Layer 3 of a small transformer language model trained on English Wikipedia (16 layers, counted from 0, width 96).
A neuron's activation on a vector x is squared ReLU(weights . x), where the dot is the dot product.

Input weights of the MLP neurons that the questions are about. A number n stands for (n - 128) times 0.0089.
n10: 155, 130, 139, 120, 98, 97, 99, 102, 150, 135, 131, 129, 89, 111, 118, 122, 172, 117, 127, 125, 113, 134, 66, 101, 159, 80, 138, 80, 110, 164, 130, 107, 100, 138, 145, 143, 126, 133, 132, 151, 104, 85, 123, 115, 131, 129, 110, 129, 136, 175, 126, 119, 99, 135, 125, 108, 150, 86, 121, 97, 153, 102, 122, 147, 153, 108, 153, 91, 151, 116, 117, 147, 115, 119, 131, 85, 121, 95, 150, 94, 113, 87, 148, 168, 148, 124, 113, 152, 142, 113, 176, 122, 137, 114, 124, 130
n19: 117, 152, 119, 120, 144, 142, 124, 150, 149, 120, 123, 112, 159, 164, 122, 96, 118, 133, 131, 100, 121, 136, 109, 70, 98, 125, 63, 103, 123, 137, 128, 132, 139, 135, 136, 145, 173, 153, 124, 119, 151, 153, 105, 152, 137, 101, 142, 127, 139, 97, 89, 127, 171, 76, 90, 138, 129, 126, 123, 119, 154, 129, 106, 121, 129, 154, 101, 117, 146, 149, 146, 142, 129, 163, 141, 121, 130, 101, 161, 122, 114, 129, 138, 117, 119, 138, 127, 101, 124, 162, 95, 142, 165, 100, 126, 149
n32: 84, 108, 55, 105, 106, 132, 65, 161, 145, 161, 107, 49, 145, 115, 166, 125, 131, 147, 130, 128, 124, 116, 163, 94, 114, 105, 149, 139, 116, 118, 164, 151, 128, 127, 137, 122, 144, 131, 117, 108, 84, 126, 96, 111, 137, 144, 149, 93, 138, 158, 94, 140, 158, 125, 105, 148, 124, 153, 128, 18, 110, 137, 132, 65, 6, 122, 167, 146, 139, 115, 132, 138, 135, 91, 112, 133, 142, 144, 137, 126, 110, 78, 134, 111, 62, 80, 137, 156, 139, 154, 109, 126, 135, 150, 176, 175
n42: 138, 93, 133, 105, 135, 125, 145, 100, 146, 121, 138, 144, 100, 89, 171, 149, 142, 119, 114, 110, 127, 119, 139, 138, 89, 91, 144, 118, 109, 116, 115, 117, 72, 158, 98, 121, 91, 105, 99, 108, 97, 152, 57, 141, 152, 136, 119, 89, 134, 145, 119, 116, 107, 136, 133, 76, 148, 123, 99, 109, 120, 93, 129, 131, 90, 108, 107, 62, 137, 155, 123, 90, 116, 129, 119, 128, 114, 133, 130, 135, 109, 121, 131, 159, 141, 119, 130, 147, 97, 168, 135, 150, 104, 111, 79, 120
n57: 135, 153, 107, 129, 144, 119, 111, 79, 154, 161, 132, 113, 81, 120, 173, 148, 144, 107, 133, 202, 133, 156, 140, 109, 140, 133, 20, 110, 103, 137, 96, 76, 114, 142, 134, 105, 112, 125, 114, 153, 169, 140, 144, 110, 115, 101, 135, 135, 132, 129, 124, 98, 126, 154, 116, 139, 169, 124, 136, 166, 106, 135, 146, 166, 156, 95, 173, 154, 133, 107, 107, 110, 108, 109, 125, 122, 89, 142, 122, 129, 91, 124, 106, 126, 94, 145, 147, 122, 149, 129, 152, 120, 130, 126, 164, 146
n76: 156, 109, 82, 109, 109, 121, 86, 131, 96, 114, 150, 127, 165, 123, 104, 114, 129, 135, 101, 125, 101, 128, 111, 167, 122, 125, 132, 123, 145, 161, 162, 145, 102, 177, 127, 129, 134, 135, 122, 156, 161, 163, 147, 148, 162, 92, 125, 159, 168, 142, 133, 104, 102, 110, 120, 156, 161, 130, 180, 136, 138, 122, 126, 117, 120, 120, 129, 154, 168, 164, 97, 90, 122, 148, 97, 117, 127, 102, 142, 129, 127, 109, 89, 139, 119, 111, 129, 114, 143, 162, 147, 142, 154, 147, 99, 117
n86: 134, 141, 155, 140, 89, 100, 68, 145, 139, 106, 107, 121, 116, 111, 129, 158, 138, 115, 90, 164, 143, 124, 129, 153, 169, 123, 157, 133, 102, 146, 113, 96, 96, 123, 106, 132, 128, 81, 118, 127, 116, 115, 83, 140, 115, 142, 140, 145, 122, 152, 163, 120, 120, 93, 129, 158, 109, 152, 115, 132, 129, 119, 118, 149, 154, 114, 165, 127, 103, 132, 108, 156, 195, 96, 166, 155, 133, 168, 126, 116, 144, 109, 101, 106, 137, 68, 109, 135, 107, 92, 114, 122, 121, 124, 153, 144
n91: 139, 117, 152, 121, 152, 135, 114, 125, 89, 137, 121, 123, 169, 134, 146, 123, 166, 141, 124, 123, 119, 127, 137, 148, 140, 116, 101, 110, 112, 85, 164, 138, 148, 122, 132, 90, 136, 127, 104, 116, 142, 106, 127, 127, 154, 99, 117, 121, 121, 155, 100, 109, 118, 124, 134, 110, 117, 157, 131, 122, 134, 147, 117, 134, 84, 133, 159, 149, 105, 154, 105, 101, 138, 159, 115, 135, 127, 120, 146, 100, 90, 119, 142, 132, 138, 144, 137, 132, 142, 122, 185, 126, 107, 13, 115, 119
n145: 160, 113, 122, 132, 118, 77, 109, 116, 108, 88, 113, 149, 116, 155, 74, 124, 143, 98, 146, 110, 106, 140, 108, 124, 161, 129, 145, 140, 128, 122, 56, 140, 106, 84, 136, 146, 216, 178, 185, 73, 76, 105, 111, 130, 175, 142, 92, 144, 92, 119, 133, 116, 124, 125, 127, 124, 159, 91, 148, 142, 104, 97, 90, 146, 137, 143, 138, 112, 132, 98, 147, 57, 117, 115, 130, 121, 105, 131, 105, 137, 113, 173, 148, 129, 147, 116, 134, 122, 128, 107, 153, 87, 105, 109, 147, 97
n149: 111, 138, 137, 164, 154, 101, 139, 99, 107, 150, 115, 174, 130, 122, 151, 125, 144, 141, 143, 100, 72, 98, 136, 95, 123, 134, 156, 147, 146, 199, 125, 120, 118, 126, 132, 110, 115, 169, 131, 119, 105, 128, 129, 159, 163, 170, 115, 97, 131, 96, 160, 104, 141, 137, 66, 116, 165, 169, 181, 106, 99, 108, 152, 144, 94, 174, 156, 107, 121, 146, 104, 129, 136, 196, 174, 110, 125, 178, 118, 143, 137, 162, 146, 117, 165, 104, 116, 144, 159, 124, 87, 118, 146, 153, 144, 97
n188: 112, 167, 125, 76, 146, 135, 160, 108, 185, 92, 81, 157, 144, 104, 139, 77, 129, 69, 154, 136, 90, 148, 146, 129, 146, 143, 125, 160, 173, 81, 129, 121, 99, 123, 138, 114, 116, 158, 140, 138, 155, 97, 111, 108, 166, 152, 80, 119, 131, 145, 108, 126, 135, 120, 170, 104, 95, 146, 98, 115, 152, 79, 99, 147, 90, 101, 134, 143, 144, 132, 117, 176, 142, 110, 103, 123, 92, 121, 144, 143, 125, 138, 87, 171, 143, 92, 142, 164, 125, 113, 135, 106, 158, 157, 108, 116
n202: 46, 155, 147, 65, 145, 147, 148, 155, 147, 167, 173, 134, 106, 94, 99, 76, 139, 153, 122, 186, 99, 113, 99, 105, 113, 121, 142, 100, 118, 117, 165, 63, 141, 144, 135, 153, 113, 94, 96, 108, 90, 174, 111, 35, 119, 182, 136, 117, 158, 172, 181, 144, 122, 105, 121, 132, 146, 127, 128, 68, 92, 137, 94, 146, 106, 126, 135, 141, 128, 155, 100, 125, 110, 140, 102, 159, 156, 150, 60, 153, 139, 89, 148, 166, 117, 110, 136, 91, 131, 121, 126, 79, 164, 159, 131, 132
n205: 142, 118, 121, 123, 151, 162, 114, 93, 112, 94, 49, 149, 123, 145, 165, 126, 101, 77, 103, 142, 155, 128, 142, 105, 125, 146, 121, 155, 134, 144, 131, 136, 135, 125, 128, 124, 187, 132, 174, 164, 116, 129, 150, 92, 121, 125, 106, 110, 146, 127, 99, 119, 129, 98, 144, 111, 154, 112, 133, 139, 104, 133, 127, 110, 122, 176, 143, 127, 146, 149, 95, 106, 121, 121, 124, 134, 155, 128, 122, 158, 154, 111, 150, 174, 116, 66, 121, 155, 138, 121, 168, 160, 105, 171, 158, 140
n220: 108, 140, 159, 87, 80, 133, 116, 112, 135, 160, 150, 151, 151, 113, 127, 137, 146, 92, 145, 143, 122, 185, 58, 131, 104, 166, 139, 126, 99, 121, 128, 137, 194, 120, 104, 137, 143, 116, 134, 100, 148, 95, 86, 43, 122, 127, 127, 96, 136, 121, 141, 123, 152, 143, 96, 111, 114, 180, 125, 121, 116, 122, 170, 144, 147, 159, 179, 165, 144, 115, 115, 138, 118, 81, 130, 129, 80, 179, 91, 127, 135, 117, 133, 84, 116, 159, 147, 112, 139, 112, 161, 69, 90, 123, 164, 129
n268: 152, 162, 122, 130, 103, 97, 115, 118, 125, 100, 155, 112, 124, 83, 89, 140, 138, 127, 96, 128, 128, 119, 99, 191, 155, 120, 129, 121, 156, 159, 94, 123, 128, 158, 129, 152, 107, 92, 117, 112, 158, 121, 71, 120, 113, 119, 99, 134, 136, 122, 108, 119, 95, 119, 143, 107, 120, 132, 174, 154, 118, 108, 113, 133, 94, 96, 145, 153, 142, 117, 103, 84, 143, 147, 122, 130, 175, 126, 143, 100, 101, 166, 109, 101, 119, 85, 112, 91, 176, 118, 169, 108, 137, 131, 145, 121
n275: 124, 130, 127, 71, 176, 165, 116, 90, 135, 109, 89, 170, 91, 128, 130, 115, 117, 70, 161, 154, 116, 96, 98, 101, 160, 130, 108, 126, 126, 112, 116, 122, 164, 139, 134, 128, 124, 167, 142, 79, 103, 162, 132, 169, 167, 142, 92, 150, 103, 147, 130, 170, 137, 110, 106, 126, 206, 81, 207, 114, 123, 146, 98, 118, 62, 131, 135, 96, 61, 112, 118, 144, 115, 123, 139, 128, 157, 111, 162, 91, 124, 150, 149, 146, 96, 145, 169, 112, 113, 105, 100, 140, 105, 163, 178, 126
n323: 169, 130, 121, 102, 116, 137, 90, 141, 124, 150, 112, 70, 131, 121, 114, 125, 118, 170, 141, 186, 129, 93, 135, 142, 109, 162, 139, 96, 141, 150, 128, 163, 170, 178, 164, 62, 116, 140, 135, 94, 144, 103, 98, 147, 105, 98, 89, 158, 163, 137, 129, 182, 130, 89, 90, 143, 136, 127, 73, 90, 144, 135, 143, 158, 96, 157, 86, 103, 127, 141, 133, 121, 146, 97, 105, 137, 111, 106, 159, 113, 133, 129, 151, 160, 101, 118, 139, 148, 132, 106, 130, 129, 137, 129, 106, 102
n372: 115, 135, 34, 119, 183, 111, 149, 122, 96, 156, 146, 87, 150, 118, 140, 138, 139, 115, 110, 107, 138, 97, 135, 132, 120, 112, 95, 99, 156, 105, 134, 123, 118, 143, 144, 86, 152, 99, 190, 123, 151, 131, 150, 98, 149, 113, 114, 149, 101, 133, 101, 127, 105, 146, 123, 91, 140, 148, 122, 120, 108, 143, 118, 92, 136, 108, 63, 151, 98, 138, 155, 129, 114, 152, 135, 85, 132, 108, 114, 114, 141, 137, 126, 126, 128, 143, 158, 104, 192, 102, 94, 150, 111, 104, 144, 145
n373: 112, 112, 158, 86, 106, 153, 117, 97, 124, 95, 171, 107, 79, 152, 183, 136, 133, 80, 123, 118, 156, 163, 129, 93, 99, 105, 139, 139, 149, 98, 109, 150, 164, 107, 107, 96, 117, 104, 115, 152, 117, 72, 93, 130, 183, 129, 127, 121, 141, 130, 134, 126, 123, 107, 154, 134, 93, 139, 122, 53, 130, 136, 176, 99, 144, 107, 152, 91, 118, 120, 171, 145, 151, 144, 109, 124, 177, 119, 135, 136, 142, 124, 100, 125, 95, 116, 97, 157, 115, 122, 105, 135, 138, 112, 140, 155

Each question shows a token from some text and the vector x that enters the MLP there. A number n stands for (n - 128) times 0.034.

"n": 128, 145, 130, 159, 157, 148, 129, 202, 84, 131, 134, 147, 146, 106, 67, 178, 112, 169, 163, 90, 106, 145, 172, 115, 130, 81, 174, 163, 85, 169, 137, 138, 181, 136, 144, 151, 94, 146, 131, 114, 127, 156, 140, 185, 109, 130, 172, 127, 103, 116, 105, 105, 114, 132, 135, 150, 126, 149, 95, 129, 101, 174, 90, 142, 106, 161, 151, 130, 156, 102, 185, 146, 87, 90, 108, 165, 141, 94, 125, 189, 114, 95, 136, 84, 131, 172, 150, 114, 127, 134, 140, 184, 110, 156, 134, 157
The most active neuron and its activation: n32, at about 7.7

",": 199, 138, 139, 151, 171, 144, 145, 176, 142, 200, 152, 193, 132, 155, 92, 161, 144, 150, 135, 115, 135, 154, 99, 103, 123, 105, 137, 116, 123, 142, 146, 145, 130, 85, 140, 145, 98, 141, 80, 104, 126, 129, 141, 171, 106, 202, 182, 178, 108, 111, 127, 94, 90, 137, 129, 99, 105, 150, 83, 204, 110, 145, 113, 159, 162, 109, 188, 159, 157, 121, 138, 119, 118, 114, 112, 129, 170, 104, 171, 128, 133, 101, 133, 91, 110, 122, 146, 132, 117, 115, 107, 188, 101, 133, 120, 143
Which of these neurons fires most? n86

"ed": 175, 122, 140, 144, 132, 134, 121, 152, 119, 141, 149, 163, 134, 98, 65, 172, 133, 166, 148, 82, 149, 172, 151, 102, 89, 101, 200, 114, 118, 154, 126, 102, 146, 107, 158, 158, 147, 152, 104, 121, 134, 120, 152, 167, 136, 147, 116, 146, 105, 104, 74, 84, 105, 142, 150, 129, 90, 149, 120, 169, 85, 147, 99, 161, 146, 141, 161, 150, 175, 102, 161, 130, 115, 118, 121, 169, 179, 61, 146, 134, 120, 119, 141, 73, 115, 161, 172, 138, 95, 139, 93, 182, 116, 187, 110, 145
Which two neurons fire most, strongest first? n145, n19

"\"": 163, 130, 160, 153, 120, 154, 113, 127, 124, 167, 180, 165, 110, 131, 85, 141, 109, 162, 131, 112, 132, 152, 124, 133, 103, 133, 180, 130, 123, 150, 134, 123, 157, 73, 130, 161, 104, 101, 108, 108, 155, 104, 153, 143, 102, 165, 186, 113, 118, 98, 83, 50, 86, 157, 152, 78, 141, 124, 80, 167, 135, 174, 89, 171, 147, 112, 165, 125, 123, 109, 131, 134, 99, 123, 107, 138, 167, 108, 171, 109, 118, 97, 154, 124, 125, 112, 155, 119, 129, 86, 119, 175, 56, 182, 80, 148
Which two neurons fire most, strongest first? n10, n268

"la": 149, 160, 165, 127, 166, 148, 101, 171, 123, 153, 161, 136, 128, 95, 72, 148, 90, 141, 182, 101, 145, 156, 142, 77, 113, 81, 151, 155, 114, 113, 166, 113, 172, 120, 147, 152, 88, 155, 89, 165, 135, 149, 111, 157, 85, 138, 165, 146, 112, 76, 105, 117, 108, 155, 164, 98, 112, 135, 105, 158, 84, 141, 120, 179, 127, 91, 181, 140, 126, 116, 148, 136, 93, 93, 99, 167, 162, 62, 114, 170, 177, 106, 146, 87, 111, 154, 115, 158, 140, 132, 120, 161, 129, 168, 125, 104
The most active neuron and its activation: n202, at about 1.8

" others": 164, 87, 149, 130, 166, 149, 157, 130, 106, 175, 145, 151, 134, 127, 90, 154, 117, 172, 150, 102, 133, 129, 131, 104, 82, 116, 138, 153, 136, 120, 158, 144, 127, 112, 144, 163, 128, 127, 107, 138, 130, 150, 154, 178, 91, 185, 138, 142, 117, 95, 72, 59, 86, 175, 133, 107, 125, 126, 145, 191, 108, 142, 87, 180, 132, 133, 195, 137, 164, 81, 128, 124, 99, 102, 112, 161, 173, 95, 123, 151, 136, 164, 166, 124, 115, 127, 159, 132, 120, 102, 141, 164, 66, 197, 131, 126
Which of these neurons fires most? n205

" the": 187, 127, 155, 154, 135, 138, 126, 136, 111, 166, 157, 143, 129, 137, 73, 144, 129, 125, 172, 77, 133, 179, 145, 108, 144, 102, 180, 126, 122, 146, 144, 144, 139, 103, 159, 144, 111, 147, 114, 130, 123, 135, 127, 155, 56, 139, 148, 170, 109, 95, 96, 74, 77, 182, 148, 114, 135, 134, 121, 150, 129, 123, 92, 158, 179, 119, 197, 124, 148, 100, 112, 129, 101, 133, 127, 117, 162, 84, 243, 126, 121, 116, 159, 116, 117, 147, 155, 168, 111, 138, 119, 175, 98, 141, 124, 126
The most active neuron and its activation: n10, at about 15

"ʻ": 165, 108, 143, 201, 135, 142, 111, 156, 162, 197, 173, 142, 150, 89, 78, 116, 107, 153, 180, 94, 144, 129, 145, 100, 114, 117, 139, 113, 142, 117, 152, 114, 155, 82, 129, 114, 61, 114, 92, 127, 140, 117, 175, 159, 101, 129, 98, 148, 93, 91, 153, 126, 146, 205, 163, 84, 126, 121, 120, 151, 126, 132, 79, 135, 132, 155, 161, 155, 165, 92, 151, 161, 90, 142, 143, 171, 131, 137, 137, 164, 108, 112, 142, 116, 118, 143, 131, 127, 137, 138, 72, 163, 118, 197, 122, 154
The most active neuron and its activation: n149, at about 1.5

" Mo": 159, 158, 145, 136, 167, 182, 142, 145, 126, 158, 139, 120, 135, 140, 63, 162, 108, 164, 144, 110, 141, 140, 174, 99, 159, 137, 192, 111, 95, 155, 112, 154, 162, 126, 142, 122, 36, 159, 107, 165, 187, 133, 153, 184, 96, 126, 119, 135, 118, 72, 99, 78, 78, 153, 160, 112, 108, 112, 106, 154, 81, 121, 84, 142, 140, 100, 137, 140, 134, 118, 99, 109, 96, 108, 98, 172, 115, 114, 146, 155, 130, 142, 124, 150, 98, 144, 151, 128, 127, 121, 90, 142, 144, 175, 85, 102
Which of these neurons fires most? n323

"0": 159, 150, 118, 146, 148, 154, 131, 156, 127, 195, 147, 175, 141, 109, 87, 149, 130, 191, 194, 71, 111, 129, 143, 110, 139, 105, 134, 138, 87, 104, 116, 106, 162, 131, 152, 151, 112, 85, 88, 139, 130, 149, 188, 185, 95, 157, 139, 192, 93, 101, 100, 65, 100, 138, 123, 113, 89, 118, 94, 162, 121, 159, 109, 174, 148, 118, 186, 155, 146, 88, 165, 158, 102, 127, 103, 140, 147, 87, 135, 140, 127, 111, 145, 99, 128, 146, 169, 114, 100, 116, 104, 147, 117, 125, 104, 145
Which two neurons fire most, strongest first? n57, n91

"ul": 182, 112, 178, 128, 163, 144, 102, 140, 116, 143, 140, 136, 74, 118, 86, 170, 121, 135, 137, 104, 157, 149, 183, 73, 110, 97, 187, 161, 109, 103, 148, 93, 153, 137, 154, 113, 68, 141, 104, 135, 146, 149, 118, 156, 95, 113, 123, 160, 88, 93, 105, 135, 117, 140, 149, 130, 131, 143, 84, 143, 88, 129, 99, 157, 148, 105, 137, 161, 155, 105, 170, 122, 93, 95, 139, 155, 164, 100, 167, 158, 156, 99, 153, 74, 80, 146, 133, 132, 100, 107, 120, 209, 124, 161, 104, 93
Which three neurons fire most, strongest first? n323, n373, n42

"'": 170, 134, 123, 194, 151, 154, 108, 170, 125, 133, 181, 167, 150, 124, 68, 156, 102, 194, 172, 90, 111, 120, 116, 118, 121, 74, 128, 114, 123, 116, 174, 125, 145, 122, 143, 120, 102, 128, 122, 135, 132, 119, 173, 156, 83, 119, 128, 123, 116, 129, 140, 107, 90, 187, 134, 92, 143, 134, 57, 134, 111, 172, 95, 156, 168, 132, 131, 136, 137, 96, 146, 168, 75, 111, 114, 143, 188, 125, 167, 130, 98, 104, 144, 120, 111, 145, 125, 104, 143, 149, 87, 170, 90, 188, 98, 141
Which of these neurons fires most? n372

"ot": 165, 122, 162, 150, 158, 173, 149, 146, 106, 128, 172, 161, 174, 105, 107, 175, 110, 138, 164, 121, 126, 143, 158, 139, 133, 73, 166, 160, 95, 115, 160, 117, 145, 98, 163, 164, 70, 107, 97, 146, 107, 156, 131, 156, 134, 136, 125, 135, 65, 86, 111, 139, 109, 181, 135, 155, 103, 132, 77, 147, 103, 157, 92, 159, 133, 103, 168, 176, 165, 105, 168, 131, 97, 138, 134, 181, 140, 87, 115, 187, 156, 112, 135, 85, 106, 145, 157, 105, 159, 138, 123, 162, 126, 173, 92, 139
Which of these neurons fires most? n202

"il": 169, 153, 159, 135, 132, 163, 119, 151, 116, 152, 147, 161, 137, 117, 82, 167, 111, 168, 171, 79, 163, 119, 193, 118, 111, 64, 189, 148, 124, 104, 181, 91, 144, 125, 161, 130, 70, 153, 101, 133, 135, 140, 170, 181, 123, 134, 140, 105, 122, 128, 102, 149, 114, 145, 125, 132, 140, 140, 88, 150, 120, 147, 119, 173, 142, 132, 134, 164, 139, 93, 158, 141, 104, 102, 135, 152, 150, 110, 163, 184, 157, 121, 165, 85, 124, 153, 146, 144, 139, 130, 99, 205, 119, 185, 102, 89
Which of these neurons fires most? n323

" A": 167, 106, 149, 160, 140, 137, 116, 144, 108, 176, 164, 140, 155, 117, 96, 173, 133, 137, 170, 85, 142, 139, 158, 106, 129, 126, 183, 117, 139, 146, 136, 137, 140, 153, 144, 156, 51, 147, 84, 140, 137, 133, 110, 179, 51, 185, 134, 147, 112, 71, 139, 93, 84, 158, 163, 122, 115, 102, 136, 146, 100, 147, 65, 145, 152, 137, 204, 146, 128, 109, 122, 100, 105, 85, 68, 142, 178, 109, 166, 150, 121, 104, 170, 117, 118, 133, 128, 136, 139, 115, 109, 138, 105, 150, 114, 130
The most active neuron and its activation: n268, at about 5.5

" place": 171, 148, 133, 190, 168, 169, 119, 118, 127, 114, 155, 131, 96, 144, 72, 134, 89, 161, 139, 121, 143, 114, 159, 101, 115, 102, 138, 148, 130, 122, 114, 122, 120, 75, 189, 150, 111, 151, 116, 150, 155, 137, 129, 129, 90, 117, 135, 163, 130, 122, 61, 91, 72, 199, 150, 82, 86, 178, 120, 183, 111, 127, 95, 175, 154, 128, 136, 167, 146, 108, 131, 149, 128, 114, 106, 160, 165, 61, 162, 143, 171, 145, 146, 93, 113, 118, 140, 132, 110, 113, 149, 148, 80, 165, 131, 142
Which three neurons fire most, strongest first? n268, n205, n57

" ": 151, 147, 153, 169, 152, 188, 142, 158, 134, 187, 143, 132, 143, 134, 83, 157, 125, 150, 168, 122, 113, 126, 142, 126, 141, 80, 155, 113, 128, 129, 160, 148, 137, 134, 143, 177, 83, 144, 107, 116, 121, 168, 158, 175, 123, 154, 132, 171, 113, 102, 98, 97, 132, 184, 199, 133, 99, 113, 102, 164, 138, 153, 128, 151, 163, 150, 170, 147, 157, 114, 172, 96, 67, 137, 92, 102, 153, 95, 127, 123, 112, 132, 153, 68, 100, 132, 180, 106, 112, 127, 109, 187, 82, 101, 108, 159
Which of these neurons fires most? n91

"a": 160, 114, 135, 154, 169, 148, 122, 127, 114, 145, 144, 121, 132, 110, 63, 138, 102, 126, 138, 112, 113, 166, 173, 93, 108, 121, 156, 172, 107, 132, 165, 143, 177, 103, 158, 166, 80, 155, 146, 175, 130, 136, 114, 162, 64, 133, 143, 100, 116, 87, 122, 82, 128, 173, 164, 103, 134, 128, 102, 142, 80, 161, 99, 151, 125, 150, 192, 140, 103, 126, 156, 116, 124, 101, 97, 175, 180, 57, 123, 178, 153, 131, 143, 87, 150, 163, 141, 109, 105, 145, 147, 180, 141, 127, 162, 154
The most active neuron and its activation: n205, at about 1.4

"her": 134, 129, 156, 140, 117, 136, 139, 129, 124, 159, 157, 158, 124, 148, 109, 128, 91, 157, 163, 89, 122, 159, 118, 109, 121, 108, 180, 139, 140, 130, 178, 128, 133, 137, 125, 102, 86, 116, 119, 142, 142, 148, 170, 193, 136, 181, 144, 138, 142, 72, 108, 112, 121, 156, 161, 148, 146, 128, 142, 165, 119, 167, 81, 162, 151, 144, 160, 156, 171, 107, 161, 201, 110, 85, 158, 188, 135, 105, 169, 132, 176, 153, 165, 65, 103, 152, 168, 129, 127, 133, 135, 140, 59, 187, 120, 134
Which three neurons fire most, strongest first? n275, n149, n220

" or": 117, 143, 161, 169, 147, 151, 157, 177, 115, 171, 139, 155, 156, 156, 110, 177, 134, 125, 150, 115, 111, 194, 136, 105, 94, 114, 166, 139, 135, 127, 129, 148, 130, 98, 151, 148, 74, 156, 98, 131, 114, 132, 135, 154, 103, 161, 113, 195, 131, 118, 130, 73, 122, 167, 153, 135, 104, 146, 96, 173, 118, 154, 105, 150, 168, 112, 194, 173, 177, 150, 107, 142, 104, 124, 89, 155, 130, 86, 156, 119, 123, 121, 186, 88, 103, 128, 165, 166, 146, 128, 90, 117, 102, 196, 108, 163
Which of these neurons fires most? n220

"\",": 173, 128, 141, 159, 131, 152, 135, 155, 127, 196, 165, 157, 123, 165, 92, 137, 138, 141, 109, 120, 128, 163, 107, 127, 117, 105, 157, 119, 122, 148, 143, 134, 123, 82, 131, 152, 107, 116, 93, 98, 132, 104, 164, 173, 84, 171, 192, 136, 128, 101, 91, 66, 80, 120, 145, 84, 97, 142, 83, 190, 128, 155, 103, 160, 142, 98, 160, 153, 158, 115, 127, 134, 128, 114, 108, 149, 177, 115, 181, 123, 113, 113, 134, 133, 115, 92, 171, 127, 119, 106, 111, 192, 65, 162, 80, 152
Which of these neurons fires most? n86

":": 210, 128, 139, 164, 154, 161, 124, 181, 151, 194, 164, 164, 141, 131, 88, 159, 143, 168, 129, 120, 150, 165, 103, 101, 120, 122, 167, 153, 142, 117, 138, 153, 145, 114, 131, 157, 96, 144, 98, 128, 131, 143, 132, 199, 115, 172, 133, 157, 84, 125, 107, 107, 92, 149, 129, 131, 107, 138, 70, 192, 111, 164, 98, 191, 148, 109, 148, 141, 200, 132, 134, 137, 93, 131, 111, 117, 180, 86, 162, 112, 125, 129, 131, 122, 121, 111, 153, 155, 86, 131, 106, 173, 116, 137, 106, 136
Which of these neurons fires most? n76

"4": 165, 149, 166, 148, 143, 162, 133, 147, 131, 163, 152, 157, 140, 123, 81, 145, 133, 141, 179, 77, 94, 131, 135, 107, 122, 85, 127, 158, 118, 114, 156, 134, 147, 117, 149, 126, 127, 105, 89, 160, 157, 156, 163, 194, 122, 180, 123, 184, 82, 91, 117, 79, 124, 127, 168, 122, 81, 145, 118, 153, 143, 157, 88, 145, 154, 137, 154, 161, 177, 123, 158, 138, 94, 95, 102, 132, 175, 82, 147, 180, 118, 126, 162, 110, 96, 151, 175, 138, 69, 123, 107, 156, 94, 116, 79, 141
Which two neurons fire most, strongest first? n19, n91

"un": 133, 140, 151, 150, 148, 147, 122, 171, 96, 160, 125, 160, 114, 113, 72, 150, 97, 166, 134, 108, 137, 151, 160, 100, 111, 50, 151, 151, 95, 105, 158, 107, 156, 139, 180, 117, 59, 121, 112, 145, 130, 148, 137, 178, 133, 139, 150, 133, 94, 83, 122, 82, 115, 124, 167, 127, 138, 163, 102, 149, 83, 147, 110, 154, 111, 143, 143, 145, 116, 87, 166, 143, 58, 137, 140, 171, 123, 77, 127, 158, 171, 114, 117, 99, 108, 151, 163, 118, 134, 156, 118, 213, 119, 177, 138, 116
Which of these neurons fires most? n149

"o": 183, 135, 180, 147, 136, 142, 92, 132, 104, 172, 136, 153, 126, 112, 70, 182, 121, 169, 150, 89, 132, 162, 142, 82, 95, 129, 163, 166, 122, 133, 144, 162, 168, 98, 155, 122, 43, 139, 107, 172, 134, 162, 113, 176, 105, 163, 113, 137, 128, 99, 155, 115, 140, 160, 165, 120, 108, 116, 104, 119, 95, 154, 100, 185, 129, 139, 161, 138, 145, 113, 162, 101, 131, 86, 131, 179, 125, 97, 152, 141, 163, 128, 164, 99, 139, 180, 174, 105, 130, 141, 111, 122, 112, 180, 136, 156
Which three neurons fire most, strongest first? n220, n323, n149

" &": 184, 159, 129, 172, 153, 178, 170, 184, 132, 168, 161, 151, 166, 149, 68, 149, 115, 127, 159, 91, 118, 174, 114, 94, 90, 84, 139, 159, 133, 128, 135, 166, 150, 120, 120, 175, 91, 168, 85, 128, 115, 117, 137, 173, 95, 148, 153, 187, 112, 120, 109, 95, 84, 152, 150, 145, 113, 133, 85, 142, 126, 150, 102, 174, 156, 129, 188, 161, 179, 129, 115, 148, 120, 140, 111, 129, 162, 86, 140, 138, 106, 95, 153, 123, 129, 120, 154, 130, 153, 148, 99, 164, 117, 172, 99, 141
The most active neuron and its activation: n19, at about 3.4

" still": 146, 150, 115, 177, 144, 131, 148, 156, 108, 150, 135, 155, 134, 161, 72, 173, 131, 192, 147, 128, 139, 134, 114, 145, 114, 153, 156, 115, 139, 115, 170, 141, 165, 113, 163, 177, 119, 123, 99, 159, 136, 125, 174, 143, 112, 138, 123, 183, 118, 60, 83, 73, 87, 174, 121, 113, 97, 129, 135, 147, 139, 92, 100, 182, 162, 120, 158, 123, 161, 89, 119, 133, 110, 80, 114, 146, 149, 97, 119, 97, 143, 122, 160, 136, 109, 158, 158, 164, 99, 140, 93, 154, 86, 218, 124, 122
Which of these neurons fires most? n76

" time": 146, 112, 133, 144, 153, 155, 154, 148, 135, 158, 145, 146, 167, 150, 101, 196, 89, 166, 135, 152, 104, 118, 161, 101, 121, 114, 130, 156, 108, 116, 114, 152, 124, 77, 159, 156, 123, 132, 99, 128, 137, 183, 148, 158, 119, 172, 151, 181, 125, 110, 112, 79, 86, 192, 144, 116, 54, 155, 112, 160, 107, 132, 104, 178, 138, 91, 174, 156, 131, 102, 144, 99, 103, 125, 121, 170, 158, 56, 164, 149, 110, 134, 144, 139, 129, 125, 174, 110, 113, 105, 127, 155, 73, 177, 111, 150
Which of these neurons fires most? n57

" road": 144, 131, 183, 151, 132, 156, 118, 148, 146, 146, 150, 127, 159, 114, 89, 151, 118, 139, 162, 112, 139, 122, 157, 95, 124, 94, 157, 131, 129, 158, 165, 126, 186, 72, 169, 155, 102, 155, 79, 124, 154, 133, 152, 155, 106, 178, 162, 134, 104, 126, 106, 110, 70, 221, 138, 116, 77, 171, 95, 163, 134, 117, 109, 158, 165, 102, 135, 180, 135, 87, 148, 98, 89, 107, 122, 139, 165, 100, 139, 159, 138, 144, 157, 101, 129, 134, 151, 143, 115, 131, 111, 131, 67, 197, 121, 125
Which of these neurons fires most? n220

" while": 171, 118, 125, 134, 144, 158, 155, 178, 154, 158, 148, 190, 149, 157, 99, 161, 117, 175, 111, 102, 154, 155, 157, 93, 113, 125, 125, 103, 126, 101, 124, 130, 103, 89, 145, 159, 120, 122, 101, 150, 124, 149, 128, 152, 93, 176, 152, 173, 128, 89, 127, 86, 92, 169, 157, 123, 82, 160, 75, 192, 135, 106, 106, 186, 155, 112, 191, 128, 167, 117, 123, 142, 138, 96, 95, 158, 148, 99, 164, 108, 133, 168, 158, 118, 107, 94, 155, 139, 116, 129, 142, 165, 88, 197, 138, 119
Which of these neurons fires most? n86